Layer 9 of a small transformer language model trained on English Wikipedia (16 layers, counted from 0, width 128).
A neuron adds its activation times its output weights to the MLP's output. To switch it off is to set its activation to zero at one token and run the rest of the model.
A neuron's activation on a vector x is squared ReLU(weights . x), where the dot is the dot product.

Input weights of the MLP neurons that the questions are about. A number n stands for n times 0.0043.
n17: -21 -17 26 -43 -18 5 2 71 -8 -14 -8 9 -51 -17 26 4 -21 -5 20 8 -61 2 6 -13 -31 -17 -23 -10 -11 5 -23 -29 7 8 -35 -2 -19 -28 -23 25 9 -12 -10 15 -51 -13 -34 -12 -6 3 -16 -25 2 -39 48 31 -13 -2 -31 23 21 16 25 20 35 23 2 -34 94 -24 29 17 -50 24 -8 6 16 27 29 -22 -36 21 21 29 -13 -40 5 18 -8 -10 39 -23 6 72 18 46 38 -8 18 21 37 39 -31 -24 19 -12 -12 35 16 -35 2 9 20 21 -46 -19 18 -9 -22 -6 -3 2 10 -28 -22 1 7 27
n54: 3 -1 -40 5 3 34 9 2 -4 -11 -47 -14 -9 -8 -4 -2 -25 17 28 -23 17 -44 -6 14 -20 -28 1 6 -11 15 -15 -3 -15 -38 -1 -14 22 32 35 -6 -23 22 33 -5 -21 9 -18 -1 7 15 -24 1 40 1 17 25 -12 -20 3 6 -29 -4 -14 1 17 0 31 13 47 -27 25 -32 -18 15 -21 -19 -39 21 2 1 12 -4 29 47 22 28 23 -22 -27 0 20 -3 -7 -2 11 35 -21 12 12 -4 40 -4 -32 6 -19 -26 16 -41 -74 23 0 -39 -34 9 -24 -8 32 42 39 39 52 -21 27 -6 -17 25 -25 16
n63: 5 -8 -6 -2 26 -28 -17 -15 0 33 -76 -12 -20 1 19 -3 -23 -1 21 -10 34 21 -31 20 31 -1 28 8 41 0 6 23 -32 -34 -9 -43 15 30 -10 46 -9 5 -21 -6 -19 10 -26 10 23 6 19 -28 47 -14 -12 -2 15 -6 -12 -5 -23 1 2 0 16 33 19 -48 19 17 15 -25 -37 7 -48 38 -45 -49 24 -26 17 23 0 19 -3 34 -11 10 -15 -7 33 13 22 -7 -22 11 -14 24 -34 31 48 12 -45 2 5 -5 -16 1 -27 -22 -14 -23 -22 13 26 -17 7 21 17 -27 -16 1 21 -15 1 60 -17 38
n86: 0 -24 29 -11 -43 20 -10 7 -6 8 6 2 -17 3 13 -7 12 -42 -42 4 9 -47 1 -24 5 -1 -11 -25 27 7 24 -20 -40 -39 27 -27 -18 9 33 -18 30 7 -27 7 7 -1 -13 31 -9 32 -11 -16 -6 22 48 -11 9 -9 -21 13 20 -27 -18 -10 -27 -2 7 -26 17 -12 24 -23 11 2 -38 17 0 4 10 -16 -14 -7 29 5 -5 11 15 24 33 13 4 -24 24 -30 3 -17 -14 -5 -32 39 -6 -8 3 10 -7 -25 3 -3 4 26 -7 22 16 7 10 2 14 -61 14 -14 26 -1 -12 19 -13 20 -15 8
n89: -31 -5 4 28 36 18 -12 6 -33 -32 -22 13 1 22 -11 -32 20 -32 -17 43 -21 -20 -68 15 -6 -23 19 -49 23 20 -56 -1 -18 -6 -4 8 11 -3 18 4 -25 43 -10 27 7 19 15 -6 13 28 -9 5 88 15 6 33 43 10 -8 -12 6 1 -22 6 -23 -9 37 -18 1 3 -22 -8 -5 -59 -18 -16 -36 -11 25 13 -34 -13 -12 37 -8 -2 18 -1 8 7 18 12 8 12 17 9 -12 33 -5 -14 1 -41 -8 3 -7 -23 6 -31 -34 43 16 -5 -11 -3 28 56 48 -32 7 26 -23 -15 -19 8 37 -36 -7 -22
n124: 20 -36 6 35 2 -5 -11 -4 -3 43 -27 -9 42 -29 -33 -5 6 -42 -24 -19 -26 -13 -14 -60 -13 -3 55 -29 31 19 -13 -49 16 -32 -10 7 -9 -20 19 8 24 -17 2 23 -16 -85 -41 18 -1 55 26 18 7 -11 36 34 3 42 26 10 -56 47 -34 49 53 53 16 39 37 -14 48 2 -22 -12 -58 15 -8 56 9 7 -29 7 -17 -27 8 23 6 29 3 -1 11 9 -45 -13 -14 -13 34 -8 -22 17 -22 2 45 -36 22 -30 18 -22 -6 7 -7 19 -10 1 -1 -13 -3 -23 4 -19 -4 -12 -9 -15 -24 6 -2 -23
n153: 7 -3 8 35 -31 -6 2 -1 -13 26 -11 -71 5 -1 42 -20 0 10 16 25 5 -33 -16 -8 22 3 -24 -6 -12 -29 25 -10 -28 -16 7 -19 -29 4 -13 -23 34 14 19 -13 -1 -5 15 2 34 52 -31 26 -7 8 -33 8 -8 -34 26 5 36 13 37 34 -21 9 34 5 24 16 -11 1 -32 -15 -51 48 0 9 8 -2 -23 11 4 33 -7 21 -8 -4 24 -43 0 23 -52 -18 -5 -10 37 -26 22 12 9 -31 0 -1 12 -2 27 -3 -40 4 -29 -13 -5 33 20 20 24 -28 -19 -45 -38 4 14 -52 8 1 -14 -14
n252: 44 61 -31 -34 -25 27 -19 -2 3 3 12 -3 16 4 15 -12 52 10 17 -9 -66 -13 24 -25 -17 -20 -28 10 -7 -56 25 -11 8 -7 5 31 -64 18 -5 37 9 -14 6 31 -17 -6 -65 12 -54 -8 1 28 18 32 14 36 5 19 18 19 23 -3 44 44 13 -2 -18 -24 -23 21 -1 2 9 -1 6 34 -26 -46 -12 7 27 18 36 -4 -21 -44 -10 16 -11 -13 17 -17 -2 10 -5 11 17 15 -20 14 -1 -26 11 3 16 -12 11 -17 10 -20 -64 7 -17 -5 55 -9 21 -7 36 36 -31 -29 5 8 -9 -5 -59 5
n337: 43 17 -8 0 -3 5 25 -5 -7 14 -46 -31 -6 12 7 6 -9 -60 14 27 -6 -2 39 15 -4 8 49 17 14 -38 16 14 -51 -20 19 -56 9 1 22 4 3 -41 -7 37 1 -4 -16 -41 24 19 13 -12 -4 35 37 20 35 -5 1 1 24 -7 -5 -5 6 5 -11 11 -10 -1 -18 22 -25 -10 -33 2 -1 24 10 -31 31 12 22 -3 -37 19 30 12 31 4 11 16 6 -15 -42 25 48 -10 -8 18 -6 -24 3 1 4 -19 -11 -8 8 0 10 -4 -31 -19 -2 -5 -7 -5 -5 -26 -12 -56 -15 -1 -1 2 -41 14
n378: -10 10 12 16 44 -17 -23 9 -42 -19 -12 14 32 3 3 -28 -4 1 25 3 -6 36 -46 -52 10 -63 -12 0 -17 5 11 21 -18 18 -12 -41 27 -9 -32 18 -19 31 -44 1 -30 5 -5 23 -22 21 -3 31 -11 11 6 10 18 12 21 1 13 7 -12 -14 9 4 9 -19 22 -23 33 -25 -45 26 -16 -18 -21 25 11 -15 -3 -10 25 -23 -32 9 -4 -15 56 34 20 -18 -37 -19 -1 14 -27 -14 -47 -8 4 -21 5 -10 47 10 50 -6 5 -6 35 -20 -41 24 9 10 7 -30 23 17 8 26 -22 -31 -17 7 -42 12
n428: 4 -27 14 -56 -39 21 8 -15 17 24 -16 -15 9 -28 39 -48 27 -31 4 24 -13 -14 0 -39 -1 2 33 24 40 7 15 -6 -4 -56 2 3 -15 -11 10 2 33 -13 -5 -1 -11 -44 1 -38 20 28 -14 2 7 -14 -19 -8 26 22 20 -20 -29 25 -16 66 -38 30 30 -4 28 31 -18 -5 -5 16 -4 -14 -23 44 12 15 -14 -10 44 30 2 21 -39 -25 37 -8 -16 -33 30 29 -46 4 19 11 -30 -3 11 6 -32 -2 44 -29 15 5 36 4 5 -23 28 -13 14 20 -15 -12 21 37 21 -26 -28 -1 -33 20 21 -14
n509: -43 19 -44 9 -21 -8 1 33 -31 -3 -18 -1 35 27 -8 -21 -12 -37 -30 28 -18 -10 -24 -5 -8 -39 -23 -50 -17 26 -51 -5 -14 42 10 12 -14 4 -45 3 19 12 -23 -25 -8 24 -45 58 2 23 2 3 3 45 11 61 17 -11 -1 -5 -8 -2 5 47 -21 47 -1 -26 -1 -16 13 -22 -42 -1 13 -4 16 -8 -32 5 29 43 18 -42 1 -31 15 -14 -6 1 20 -7 1 25 21 6 15 -9 11 1 27 42 49 -29 22 -41 -15 -22 -37 -26 15 30 21 25 24 21 5 0 -5 -7 32 -5 -7 4 -18 9 37 1

Output weights of the MLP neurons that the questions are about. A number n stands for n times 0.0033.
n17: 17 69 14 -48 48 -13 22 -7 51 17 -16 -60 -4 -12 1 39 25 -49 -11 -30 -10 -59 1 -65 15 -19 11 -2 46 10 -17 22 -19 -39 -17 -21 -52 -11 -4 -19 -18 0 -16 35 -61 21 47 10 5 5 68 -7 0 67 10 -26 48 -42 19 10 -57 51 11 11 -58 -45 -26 46 -14 -9 -23 -7 -18 -41 5 20 -28 -6 -55 -47 -20 33 38 19 3 20 2 15 19 11 -12 22 28 -20 -39 15 -11 32 1 50 15 25 -18 48 6 33 -14 -35 4 -10 -21 1 -21 -13 14 -1 11 -38 33 -1 37 -10 3 12 -34 68 -17 -39
n54: 35 -2 38 -5 32 0 -19 -28 48 11 14 35 23 -12 9 15 -44 -46 18 -9 -7 -3 -19 -2 -22 33 4 36 18 37 38 -35 -9 47 27 -25 -32 -36 -52 26 -30 5 -42 30 -5 -14 8 -8 -30 61 4 -20 -22 26 -16 18 18 -16 -19 15 -19 -14 9 1 -16 -17 5 9 19 16 2 10 57 17 12 -29 43 -22 35 -11 2 2 33 27 -15 -23 -13 -21 -23 -11 -18 -6 -43 20 -25 -15 25 -36 14 -49 -23 -29 52 61 -16 59 -7 -53 24 51 22 -12 5 22 -16 -12 -13 -16 2 -3 -32 -15 -36 -63 -40 -19 56 -25
n63: 47 16 46 -52 -4 1 42 -7 -17 -4 9 17 -40 9 -28 -24 25 -36 -3 14 -22 27 17 -32 2 -1 52 45 -40 25 -35 -28 -37 -17 8 -52 -15 -12 -33 -2 9 -28 10 -21 4 90 41 21 53 -14 9 -2 18 16 46 4 6 -12 -9 -10 -9 12 14 -26 -2 -41 4 17 2 35 7 19 -1 6 -12 -2 -15 29 -18 -27 -3 -58 -2 -14 -23 20 -17 -10 -8 5 6 4 -61 -14 46 -2 18 -7 52 -56 11 -8 -6 -6 -5 -14 1 24 -5 -20 -64 0 -45 13 17 2 15 13 35 -13 -1 -11 30 64 7 -3 35 -23
n86: 17 -39 4 -9 16 42 20 26 2 -17 10 43 -31 -25 11 -18 -14 -32 32 -29 0 11 94 19 3 6 -41 2 -41 21 -12 22 -18 41 16 26 -10 17 2 6 -19 2 -40 -25 31 11 17 -29 1 6 2 -5 -41 13 15 -27 25 -43 -40 -20 30 -14 -11 -5 -26 23 15 -13 -30 33 10 -7 25 -3 1 -14 -15 -6 4 30 4 -23 15 -38 3 -13 29 3 30 20 -35 12 11 -5 11 19 -63 -6 -1 -12 -30 -8 9 2 -19 6 -39 33 -12 4 12 -19 70 16 24 -10 14 -3 21 -15 -3 -24 4 -42 -34 12 16 -1
n89: -25 19 -10 0 -23 -30 -13 5 29 -52 -4 31 -3 13 2 -40 15 -2 -18 19 16 -7 27 15 -24 39 -17 -9 -57 -16 0 35 8 18 31 -27 -32 -17 30 -48 31 1 -5 17 1 -32 66 -6 22 -18 49 -34 7 12 -4 12 -25 31 -29 -49 -1 -6 -31 12 -44 33 -36 2 0 0 1 -74 -8 2 9 -9 35 -13 -14 -44 36 -41 18 -2 66 22 -8 21 15 28 16 32 -19 28 12 -12 -33 -53 -31 7 -46 19 27 53 -30 -2 40 67 2 -27 -8 27 30 11 -7 -3 -11 46 2 8 -43 21 20 -12 -30 -20 34 31
n124: -18 8 28 34 -24 -10 -40 -55 -24 12 -32 -38 1 -5 26 -38 -31 -2 15 -57 -14 -18 -31 8 18 55 -46 41 52 18 42 51 27 33 41 38 19 -13 0 21 16 26 -35 12 -14 -8 26 -22 -64 23 69 -20 -43 -15 -12 29 -8 -53 -30 17 50 -35 22 34 -19 15 -59 -7 -30 18 -10 -10 5 4 -26 -25 -46 -25 20 10 13 -19 6 -4 -31 -17 6 27 39 -9 -64 46 -14 -3 30 43 38 -3 -33 -9 -16 4 -49 42 -11 -3 -43 -25 -28 71 -23 5 35 15 17 60 -4 12 24 -1 -16 -19 -5 50 -17 -4 20 -25
n153: -6 -34 14 -12 26 -12 -21 -1 17 -47 5 -5 23 -5 21 -24 -2 4 32 -11 -2 30 1 18 23 -6 -31 -5 -6 7 4 10 31 12 -16 -1 25 -11 18 8 -5 2 -11 -46 8 29 1 -20 14 -19 25 -65 5 11 -53 -31 21 -38 71 12 -31 64 -38 -54 -7 13 12 -3 -42 12 -11 9 -24 43 23 1 -38 16 20 -15 -78 -48 -10 12 -9 19 34 2 -8 -31 24 -7 10 -8 35 -7 45 14 22 50 12 11 -19 40 16 11 34 -26 -7 16 -56 -15 12 -21 -11 -16 14 29 -5 36 -15 -5 -45 -6 21 16 15 -7
n252: -45 19 -41 63 -40 -37 9 -6 21 -7 -27 -41 -26 45 -17 4 34 -15 -29 -11 23 10 -12 -13 -44 -21 -7 -4 3 25 -9 59 5 15 18 -7 12 -48 7 20 -8 -2 5 7 27 -12 38 26 25 35 44 -55 -10 -4 -11 2 -51 -65 -56 -39 -44 11 11 3 -35 -19 55 14 -55 -7 -70 3 0 -10 4 7 5 -36 36 -2 52 18 56 9 33 2 27 -25 65 2 -19 -9 -15 -27 9 -2 -38 15 17 11 12 -10 -19 20 54 17 -18 33 17 9 1 21 35 27 22 25 -29 42 -5 2 2 -33 -38 -27 -8 -12 42 8
n337: 48 -40 7 -34 -6 81 -17 56 -24 12 -4 11 14 -10 12 -24 3 16 18 -17 -7 4 -13 26 -11 29 -23 -30 -13 -4 -43 36 2 28 4 32 8 15 -17 -1 18 -28 11 7 -20 16 21 -22 15 -17 -26 -22 -16 -12 58 -8 12 -4 15 -1 1 11 -31 -56 -25 -31 -6 -34 -31 5 1 -23 -31 -22 -31 -16 4 -6 -16 12 -20 -20 14 -12 -6 -26 7 7 8 -12 -7 -37 43 30 39 17 -22 10 20 20 57 20 -48 -9 -21 5 9 1 -17 44 -24 -20 -29 10 -25 -5 29 -44 17 13 36 -6 -44 9 18 38 31 19
n378: 33 -18 26 11 -4 -13 71 -8 39 -33 -6 14 -8 0 -6 -7 20 -14 14 28 -7 30 -40 44 -19 -27 25 6 -21 -13 51 27 18 -16 65 -14 1 25 29 5 34 -79 -16 73 -25 63 -80 17 3 -13 -25 32 12 -27 13 -19 25 14 17 12 26 -43 0 3 20 21 -9 -9 -11 -55 -42 -34 -23 -11 27 32 -22 21 6 -27 -26 29 -8 23 10 6 6 -13 -23 -20 22 -13 36 -23 18 -10 34 -7 16 -54 39 -31 37 -28 -14 -41 2 -30 -16 -6 -20 -30 31 -22 7 -32 -6 -15 4 0 -43 -10 4 -7 21 -15 12 -20
n428: -44 0 -28 22 -75 25 -37 25 -5 -6 51 11 -31 36 -59 -28 -2 19 -4 32 14 22 -30 15 -16 -34 -5 7 -3 -8 -33 2 -57 41 -2 -11 -17 -6 -6 -32 38 -50 -11 -71 -23 17 -35 -16 27 15 -14 -13 26 -4 62 -2 -40 -8 51 -22 28 24 53 9 -11 -2 11 1 7 23 5 2 -53 14 18 21 43 -13 -4 47 40 58 6 15 -41 6 -9 -7 -22 -12 22 -5 -20 48 -18 24 -10 -18 33 14 26 -39 18 -26 -3 -28 13 0 -11 25 -21 9 -21 40 -22 16 6 19 -32 7 26 13 -21 9 -17 21 13 -14
n509: 2 6 49 -14 35 -13 -1 1 -30 50 -38 0 44 -18 -14 -33 -17 4 -31 -24 9 -40 27 -40 14 57 9 17 49 10 -34 -12 -12 45 -11 -6 3 -20 34 7 -15 23 16 -13 21 2 1 9 2 28 36 -28 16 -32 -7 10 -15 -12 -42 -6 23 -9 -31 -19 9 6 -18 -22 0 81 47 34 26 29 -9 8 -21 -31 3 -11 14 -63 -27 -20 -9 -28 -34 2 -29 61 -39 -55 -49 29 -27 -10 -15 46 40 -15 -58 30 53 -27 24 11 -16 -32 69 -20 -7 -56 -39 23 25 0 9 1 -21 62 24 -21 5 -10 -11 16 13 -37

Each question names a token from some text and the token that comes next. It shows the vector x that enters the MLP there. A number n stands for n times 0.051.

Then comes g, the gradient of the next token's log-probability with respect to the MLP's output, scaled to length 1. A neuron's effect is roughly proportional to its activation times (output weights . g). A number n stands for n times 0.0042.

" h", then "ow"
x: 2 9 21 -4 -1 20 28 2 8 2 30 1 20 -11 -16 23 8 7 -4 34 -4 -15 -12 4 6 8 -15 8 2 -13 -5 -3 22 6 -7 -2 0 10 3 -14 43 -16 7 -16 24 -2 31 -8 -6 -1 5 20 -64 10 -23 -7 21 -5 12 15 -1 -23 -2 -50 -24 12 13 -9 -1 -14 -22 -3 -42 -31 17 12 27 -11 4 -1 0 16 -23 -17 24 17 -27 27 13 4 16 5 -7 -28 -5 -34 17 -10 -6 -2 -21 -7 17 33 -64 11 -15 -11 17 27 -21 5 2 -32 -1 -12 -4 3 -8 -23 1 10 48 6 -11 -25 19 -25
g: -28 29 15 22 -31 -5 22 28 18 3 4 -18 23 47 -6 6 -18 -1 1 2 19 -6 4 -6 -14 15 -15 -10 16 23 -16 -9 5 -11 17 -5 -1 26 10 9 5 34 -2 18 -12 -19 -17 -4 22 12 26 -9 -16 30 8 -25 -21 -30 22 32 -18 1 9 6 -19 28 -6 5 -26 20 22 -23 -12 22 19 -18 -24 -4 11 -15 -22 -14 2 -24 7 3 -9 -41 9 -12 -18 -28 -7 -4 -28 45 7 -5 -22 -12 -9 -16 -31 22 -6 33 28 -8 20 18 -61 -24 0 48 -24 -35 48 2 45 11 -44 -48 -3 -14 -12 3 19 12
Switching off which neuron hurts the next token most? n153

"g", then "ome"
x: -11 -1 -23 -12 15 19 -4 -14 -17 8 12 27 20 -10 -22 -13 -27 3 3 -4 -22 -14 -15 1 -22 0 -39 -9 -6 32 12 -5 6 13 -7 -7 28 -7 8 3 0 -12 17 -8 12 39 57 0 13 21 -13 12 12 2 -5 9 -11 -3 -15 2 6 -34 -14 -34 -19 13 -32 11 -26 -29 -20 -9 -10 -24 36 0 10 14 32 8 15 0 -28 -23 61 -25 -1 -19 -4 24 14 33 -8 -24 15 -22 -20 3 -6 13 -11 11 9 -12 1 1 -18 -16 10 -4 18 33 16 -9 28 -4 -12 -8 10 6 -10 3 11 -18 3 -9 25 -8
g: -18 -23 -7 12 -61 15 40 2 41 -17 31 14 33 -6 -8 20 14 33 -15 -11 14 -16 -4 -3 11 -21 -11 6 16 -4 11 20 27 3 -5 -23 -37 15 20 16 17 -34 18 8 -2 -14 34 -36 22 -2 -1 19 -17 -27 14 -18 -40 -12 30 -15 -28 33 8 -38 17 32 9 14 1 -17 -22 -21 30 20 -5 -4 6 29 14 6 14 30 -6 -33 1 8 -7 4 -2 4 -6 -6 -33 32 -28 12 6 -18 -10 -30 -8 -17 -20 18 -24 16 -2 26 -13 -9 1 -35 23 -43 -19 -27 -33 39 -18 25 13 -19 29 -8 -12 7 1 27
Switching off which neuron hurts the next token most? n89

" back", then "g"
x: 3 9 18 8 5 0 -18 4 1 -13 17 -21 11 -19 -32 12 5 -9 22 14 12 -12 -4 28 -14 11 4 -11 10 -6 6 9 -14 0 -11 5 12 28 -10 4 25 -29 34 -12 45 -1 26 -21 7 1 8 -8 -39 21 3 27 -6 -23 -20 22 14 -4 -12 -17 20 -10 -9 -11 10 3 -18 5 2 26 -10 -38 -10 -15 -5 -13 13 28 3 -17 2 10 -9 -4 24 23 -37 5 -11 -5 -32 -23 7 2 14 4 -32 6 1 57 4 41 -25 1 24 49 23 -6 5 4 -22 -14 8 -7 22 -26 22 -28 11 -3 -15 -18 -29 -47
g: -31 10 9 -29 24 25 -8 -18 -4 17 -7 -33 -38 12 7 -3 41 -5 -2 6 -13 -2 17 -2 6 -21 -58 -5 4 -29 -21 -4 25 19 -9 11 17 10 39 18 -32 -35 19 9 2 -1 2 26 -32 -29 3 14 2 -38 -24 8 -16 43 11 21 -17 38 28 -3 37 -11 -37 -41 18 -6 -20 24 -1 -27 -9 -1 14 -23 16 -12 -1 11 -35 -18 -18 -5 3 58 18 4 -4 -11 19 -5 -44 -3 -5 -1 34 39 2 20 21 12 -19 -4 6 -1 23 -23 -3 14 8 -35 15 26 -13 -11 -5 5 38 -5 -16 10 12 21 -2 -20
Switching off which neuron hurts the next token most? n337

"al", then "ified"
x: 11 3 4 -13 -1 -5 8 -24 0 -7 0 -12 -1 -10 6 0 -22 23 28 18 30 15 -6 16 23 2 -8 8 48 2 27 -10 -2 -3 -3 -7 -20 49 5 -14 12 -14 -5 -23 24 -24 53 -4 -14 13 -3 -10 1 -31 -14 -42 -4 -13 5 -2 -15 5 12 12 25 -8 -9 18 -2 27 13 9 -12 26 -7 -18 6 27 13 -1 -6 -31 17 17 -20 -2 -31 -24 6 -30 -24 -11 4 5 -38 -10 -18 12 12 -15 -5 -21 -7 10 17 -3 -55 50 -2 24 9 12 5 -1 -1 -10 -4 13 12 -1 -1 -7 -12 -24 -33 18 14 -6
g: 9 29 12 22 3 -14 9 10 -12 2 11 -29 20 -14 20 -12 -14 22 -14 7 -41 -18 1 -25 36 -22 -9 4 39 37 -7 -37 -39 -17 9 -39 -11 0 -12 8 -2 14 12 0 -27 -16 11 20 -15 29 -32 -11 -12 48 42 -13 -35 6 8 -29 14 -26 36 -1 -19 -21 -16 -25 21 6 -16 -30 -18 -3 -20 1 -3 43 -23 17 31 15 22 11 1 43 -18 6 22 9 -16 -14 9 -30 -8 -28 -26 -41 -26 -14 21 35 -2 0 23 -13 33 6 -17 29 5 8 13 15 21 20 19 14 -6 -8 20 12 -25 -7 14 -36 16 3
Switching off which neuron hurts the next token most? n428

"'", then "t"
x: -5 13 6 -1 33 4 6 -3 5 -32 37 15 31 -9 -19 64 3 41 -25 -12 -3 4 -11 -7 -2 33 -20 -19 -1 23 2 -1 9 -11 23 1 -17 0 -25 -21 14 2 -14 -31 1 2 15 19 -24 -36 -4 10 -38 -14 17 11 -3 -21 -4 29 10 -21 -9 -25 9 -17 23 15 -28 -9 10 -20 12 14 -17 -22 16 -3 -2 -16 6 -21 -14 3 -26 -18 -5 -3 -16 58 -10 27 4 -29 18 16 -7 -17 -21 -18 -23 9 -9 38 -31 19 25 9 13 22 23 -1 8 12 -4 12 -4 -14 -7 -1 2 14 27 24 -21 -9 -16 -20
g: -39 11 -2 -22 -10 16 37 28 53 -22 2 -31 -28 20 -33 27 -14 0 -14 30 46 5 39 53 -17 -6 27 -1 -32 -18 -27 -22 1 -1 -3 21 24 -15 33 -28 -1 -23 39 -23 13 5 4 0 -14 -16 -12 -26 28 7 6 2 3 -17 21 -18 -2 -32 -5 16 18 -49 7 10 -23 -12 10 36 -16 20 0 -7 -17 -9 -4 -1 28 -30 -11 -8 30 10 1 1 -15 11 9 -22 29 -15 12 -10 14 45 36 7 -10 8 -16 5 -2 -28 -22 19 0 10 13 7 6 -19 1 -25 -24 9 20 -48 -9 -18 9 16 -28 -4 6 -3
Switching off which neuron hurts the next token most? n378

"n", then "for"
x: 8 23 0 4 6 15 -6 -17 14 -1 34 8 -29 -18 9 -38 8 0 22 16 -10 22 -25 -23 -4 -7 -32 21 18 4 33 34 22 -1 -2 14 30 27 50 16 -16 -32 20 8 37 -3 11 -11 -31 -1 -7 -6 -11 -3 9 9 -8 -38 15 11 -4 -7 -13 -10 8 -22 -37 -31 -15 -13 30 -3 10 -7 10 -17 -10 -3 -9 -12 5 8 -36 12 10 -10 -24 11 4 -10 -19 -19 9 21 -3 9 -10 12 11 15 -33 5 18 15 -18 -31 -4 -4 15 -35 -4 -2 2 9 33 -16 -16 -5 7 2 -10 -10 92 -3 -17 -31 36 -13
g: 13 -23 3 -1 6 -11 3 -20 47 -5 -7 8 31 15 -11 52 0 5 18 41 11 23 12 -9 -22 11 9 -11 -9 70 -9 -14 11 -19 -35 -15 34 -8 -35 -22 -12 16 16 -19 14 43 -12 -10 18 -5 29 -8 -8 43 -4 -25 -12 -18 -35 0 7 -17 -4 -19 1 5 -6 33 -23 -1 -24 -1 -7 10 12 24 -10 -47 4 -19 -41 0 -21 12 -40 -28 3 -32 -13 32 -21 6 8 12 8 4 -12 -36 4 -21 5 -24 -5 -8 14 -34 20 23 14 21 -23 -13 24 2 -7 20 -34 19 -1 33 5 -4 17 -6 17 -15 24 29
Switching off which neuron hurts the next token most? n252

"-", then "|"
x: -31 6 3 10 -1 16 0 6 13 12 -31 -32 9 -26 16 60 -27 3 18 -18 3 -29 -14 7 6 7 -17 -14 10 6 10 -4 12 -52 7 19 39 45 4 16 -5 -10 11 12 4 30 16 12 4 12 10 -3 -21 18 -12 13 -7 -10 12 13 -24 2 10 7 8 -2 5 19 30 -27 8 -7 6 20 45 -36 16 0 -8 4 12 -13 -17 -9 -18 -7 13 -15 -2 -7 1 11 4 -47 1 -17 -12 -12 0 -36 -17 11 13 11 -13 7 -57 -9 5 25 -15 -10 27 -1 19 -4 -16 -5 -18 10 6 10 27 -31 -31 -4 7 -27
g: 0 2 -7 -46 44 13 14 5 34 -25 28 5 -26 6 -28 46 -27 21 6 7 18 6 -16 21 -1 -1 39 22 29 -23 14 -21 33 30 11 -3 -9 -5 5 -17 -3 -27 -22 -26 19 -24 16 -11 -13 -62 -13 -29 -8 -31 -16 -16 -18 8 3 6 -21 -9 -5 1 6 15 6 7 -41 -31 16 -32 -44 21 -1 23 6 14 47 -9 7 2 7 3 20 -11 12 16 7 2 -9 -10 4 -22 -2 -2 5 9 -17 -36 -8 39 16 17 -14 16 -25 12 -4 38 15 -9 28 -2 43 -7 -7 -14 -2 1 -7 -33 23 -47 6 -12 17 30
Switching off which neuron hurts the next token most? n54

" so", then "und"
x: -8 -1 11 16 -27 2 10 25 30 -14 2 14 -16 1 -29 11 0 -6 18 16 23 -14 17 -9 -18 -4 -42 21 -5 -8 -20 17 0 -2 -10 6 -9 -19 0 -24 23 -36 33 -3 31 -12 32 4 -1 -4 2 -9 -52 -8 37 -13 -15 -14 -17 1 0 6 3 -3 -18 7 27 -9 -3 -20 -41 7 -14 1 37 -23 19 3 23 -26 -8 7 -16 7 35 14 -12 17 3 9 -46 12 4 -14 19 -7 -16 25 6 -7 -18 12 -6 23 -42 5 -23 27 19 9 49 6 4 19 35 -22 -15 -13 26 -18 22 6 3 -6 19 12 -21 -25
g: 7 1 34 0 -8 12 15 28 11 -25 -13 25 -1 -39 -14 -15 14 5 -11 14 -14 -22 4 24 13 8 -20 -20 17 -5 -37 -19 41 -29 30 -19 35 12 -18 23 50 9 -10 -26 49 7 1 -32 -27 25 -19 -22 -9 -11 -17 -33 7 -31 6 3 32 -8 13 -11 -34 -9 -16 -5 10 -4 -24 10 -7 -7 -27 17 29 42 0 15 4 -11 -2 -2 3 7 20 -32 22 24 5 -13 -13 7 4 -61 -16 -35 -20 1 4 -2 6 -17 2 6 -1 19 -16 12 0 48 35 -11 14 19 13 42 14 -23 -34 25 12 -19 -37 6 9 1
Switching off which neuron hurts the next token most? n86

"c", then " |"
x: -14 -1 -23 5 -3 9 8 12 6 7 39 71 -11 -10 -9 -3 -23 29 8 -8 -29 -16 -19 -2 -5 -10 1 -10 3 3 -5 16 14 19 24 18 23 17 -12 -4 7 -3 -9 8 24 14 32 4 -24 -10 -2 8 -32 7 1 -3 -37 2 4 25 10 -12 -5 -11 18 0 -16 -4 -1 4 12 28 7 -26 53 -35 16 12 -12 1 -6 2 -35 -45 -14 -32 -14 -2 2 2 -9 8 -3 -14 14 -6 2 -12 -14 -21 14 24 5 -7 -52 31 15 -22 10 1 40 16 16 -11 -23 9 -36 -25 -14 1 6 4 -5 -35 9 -18 44 -17
g: -44 -31 -10 -1 15 0 0 -43 -5 -5 1 -8 22 -1 5 7 -5 -28 19 9 3 12 10 25 5 29 27 -2 16 8 21 0 -8 -1 -30 47 2 -40 7 -28 22 23 33 -30 64 16 27 -7 -40 -12 16 -5 -7 -5 -1 -15 -19 8 19 -8 -11 -35 6 -9 -18 -12 8 30 -6 -5 36 -1 6 0 -26 9 -16 -34 -3 11 -4 -7 -7 -3 19 29 14 -11 -17 13 0 -2 -16 0 22 -49 -18 31 5 -18 0 19 10 9 -17 -13 4 -15 -6 -20 25 -11 -27 -13 38 84 3 25 -38 5 -16 -8 -8 -8 -8 -3 28 -28
Switching off which neuron hurts the next token most? n509

"l", then "d"
x: 0 -7 26 -4 32 3 4 17 -8 -23 47 18 -39 -16 6 -1 -9 18 -5 -19 2 6 9 3 -28 -4 -1 6 -3 6 6 1 22 3 -2 1 39 20 -8 7 -2 7 22 -30 -21 11 -7 -28 6 -39 -10 -14 -18 -15 -10 -14 11 -31 8 -4 11 12 15 39 23 -30 31 -29 13 -2 -22 58 6 -6 -7 6 2 18 3 -2 18 12 2 2 47 -20 -18 -17 3 -4 15 -13 7 24 5 -9 -7 -19 -28 11 -9 14 6 4 -42 10 -38 69 14 -9 -3 1 7 8 -19 -26 -27 11 17 -27 -9 3 42 -3 -22 -4 8 4
g: -9 19 -13 -16 -6 -5 8 16 19 -5 -27 -26 -17 8 -12 23 7 -12 40 19 9 3 -25 29 -20 -26 -18 20 60 21 -43 24 -3 -1 -15 26 -11 -24 15 8 16 -8 15 -6 -51 -7 -5 11 43 -24 17 9 -1 -15 6 -31 -16 12 -32 -3 -34 -20 -12 -13 1 -15 19 -6 -16 14 10 10 30 20 1 -30 -10 27 -11 18 37 -26 -38 -41 29 4 -27 -4 -4 11 -29 19 -6 -11 26 -13 -14 28 30 19 12 3 17 23 -24 -29 1 -41 -2 19 -21 16 3 -6 19 18 -36 -11 7 1 4 30 26 30 -17 33 11 -29
Switching off which neuron hurts the next token most? n17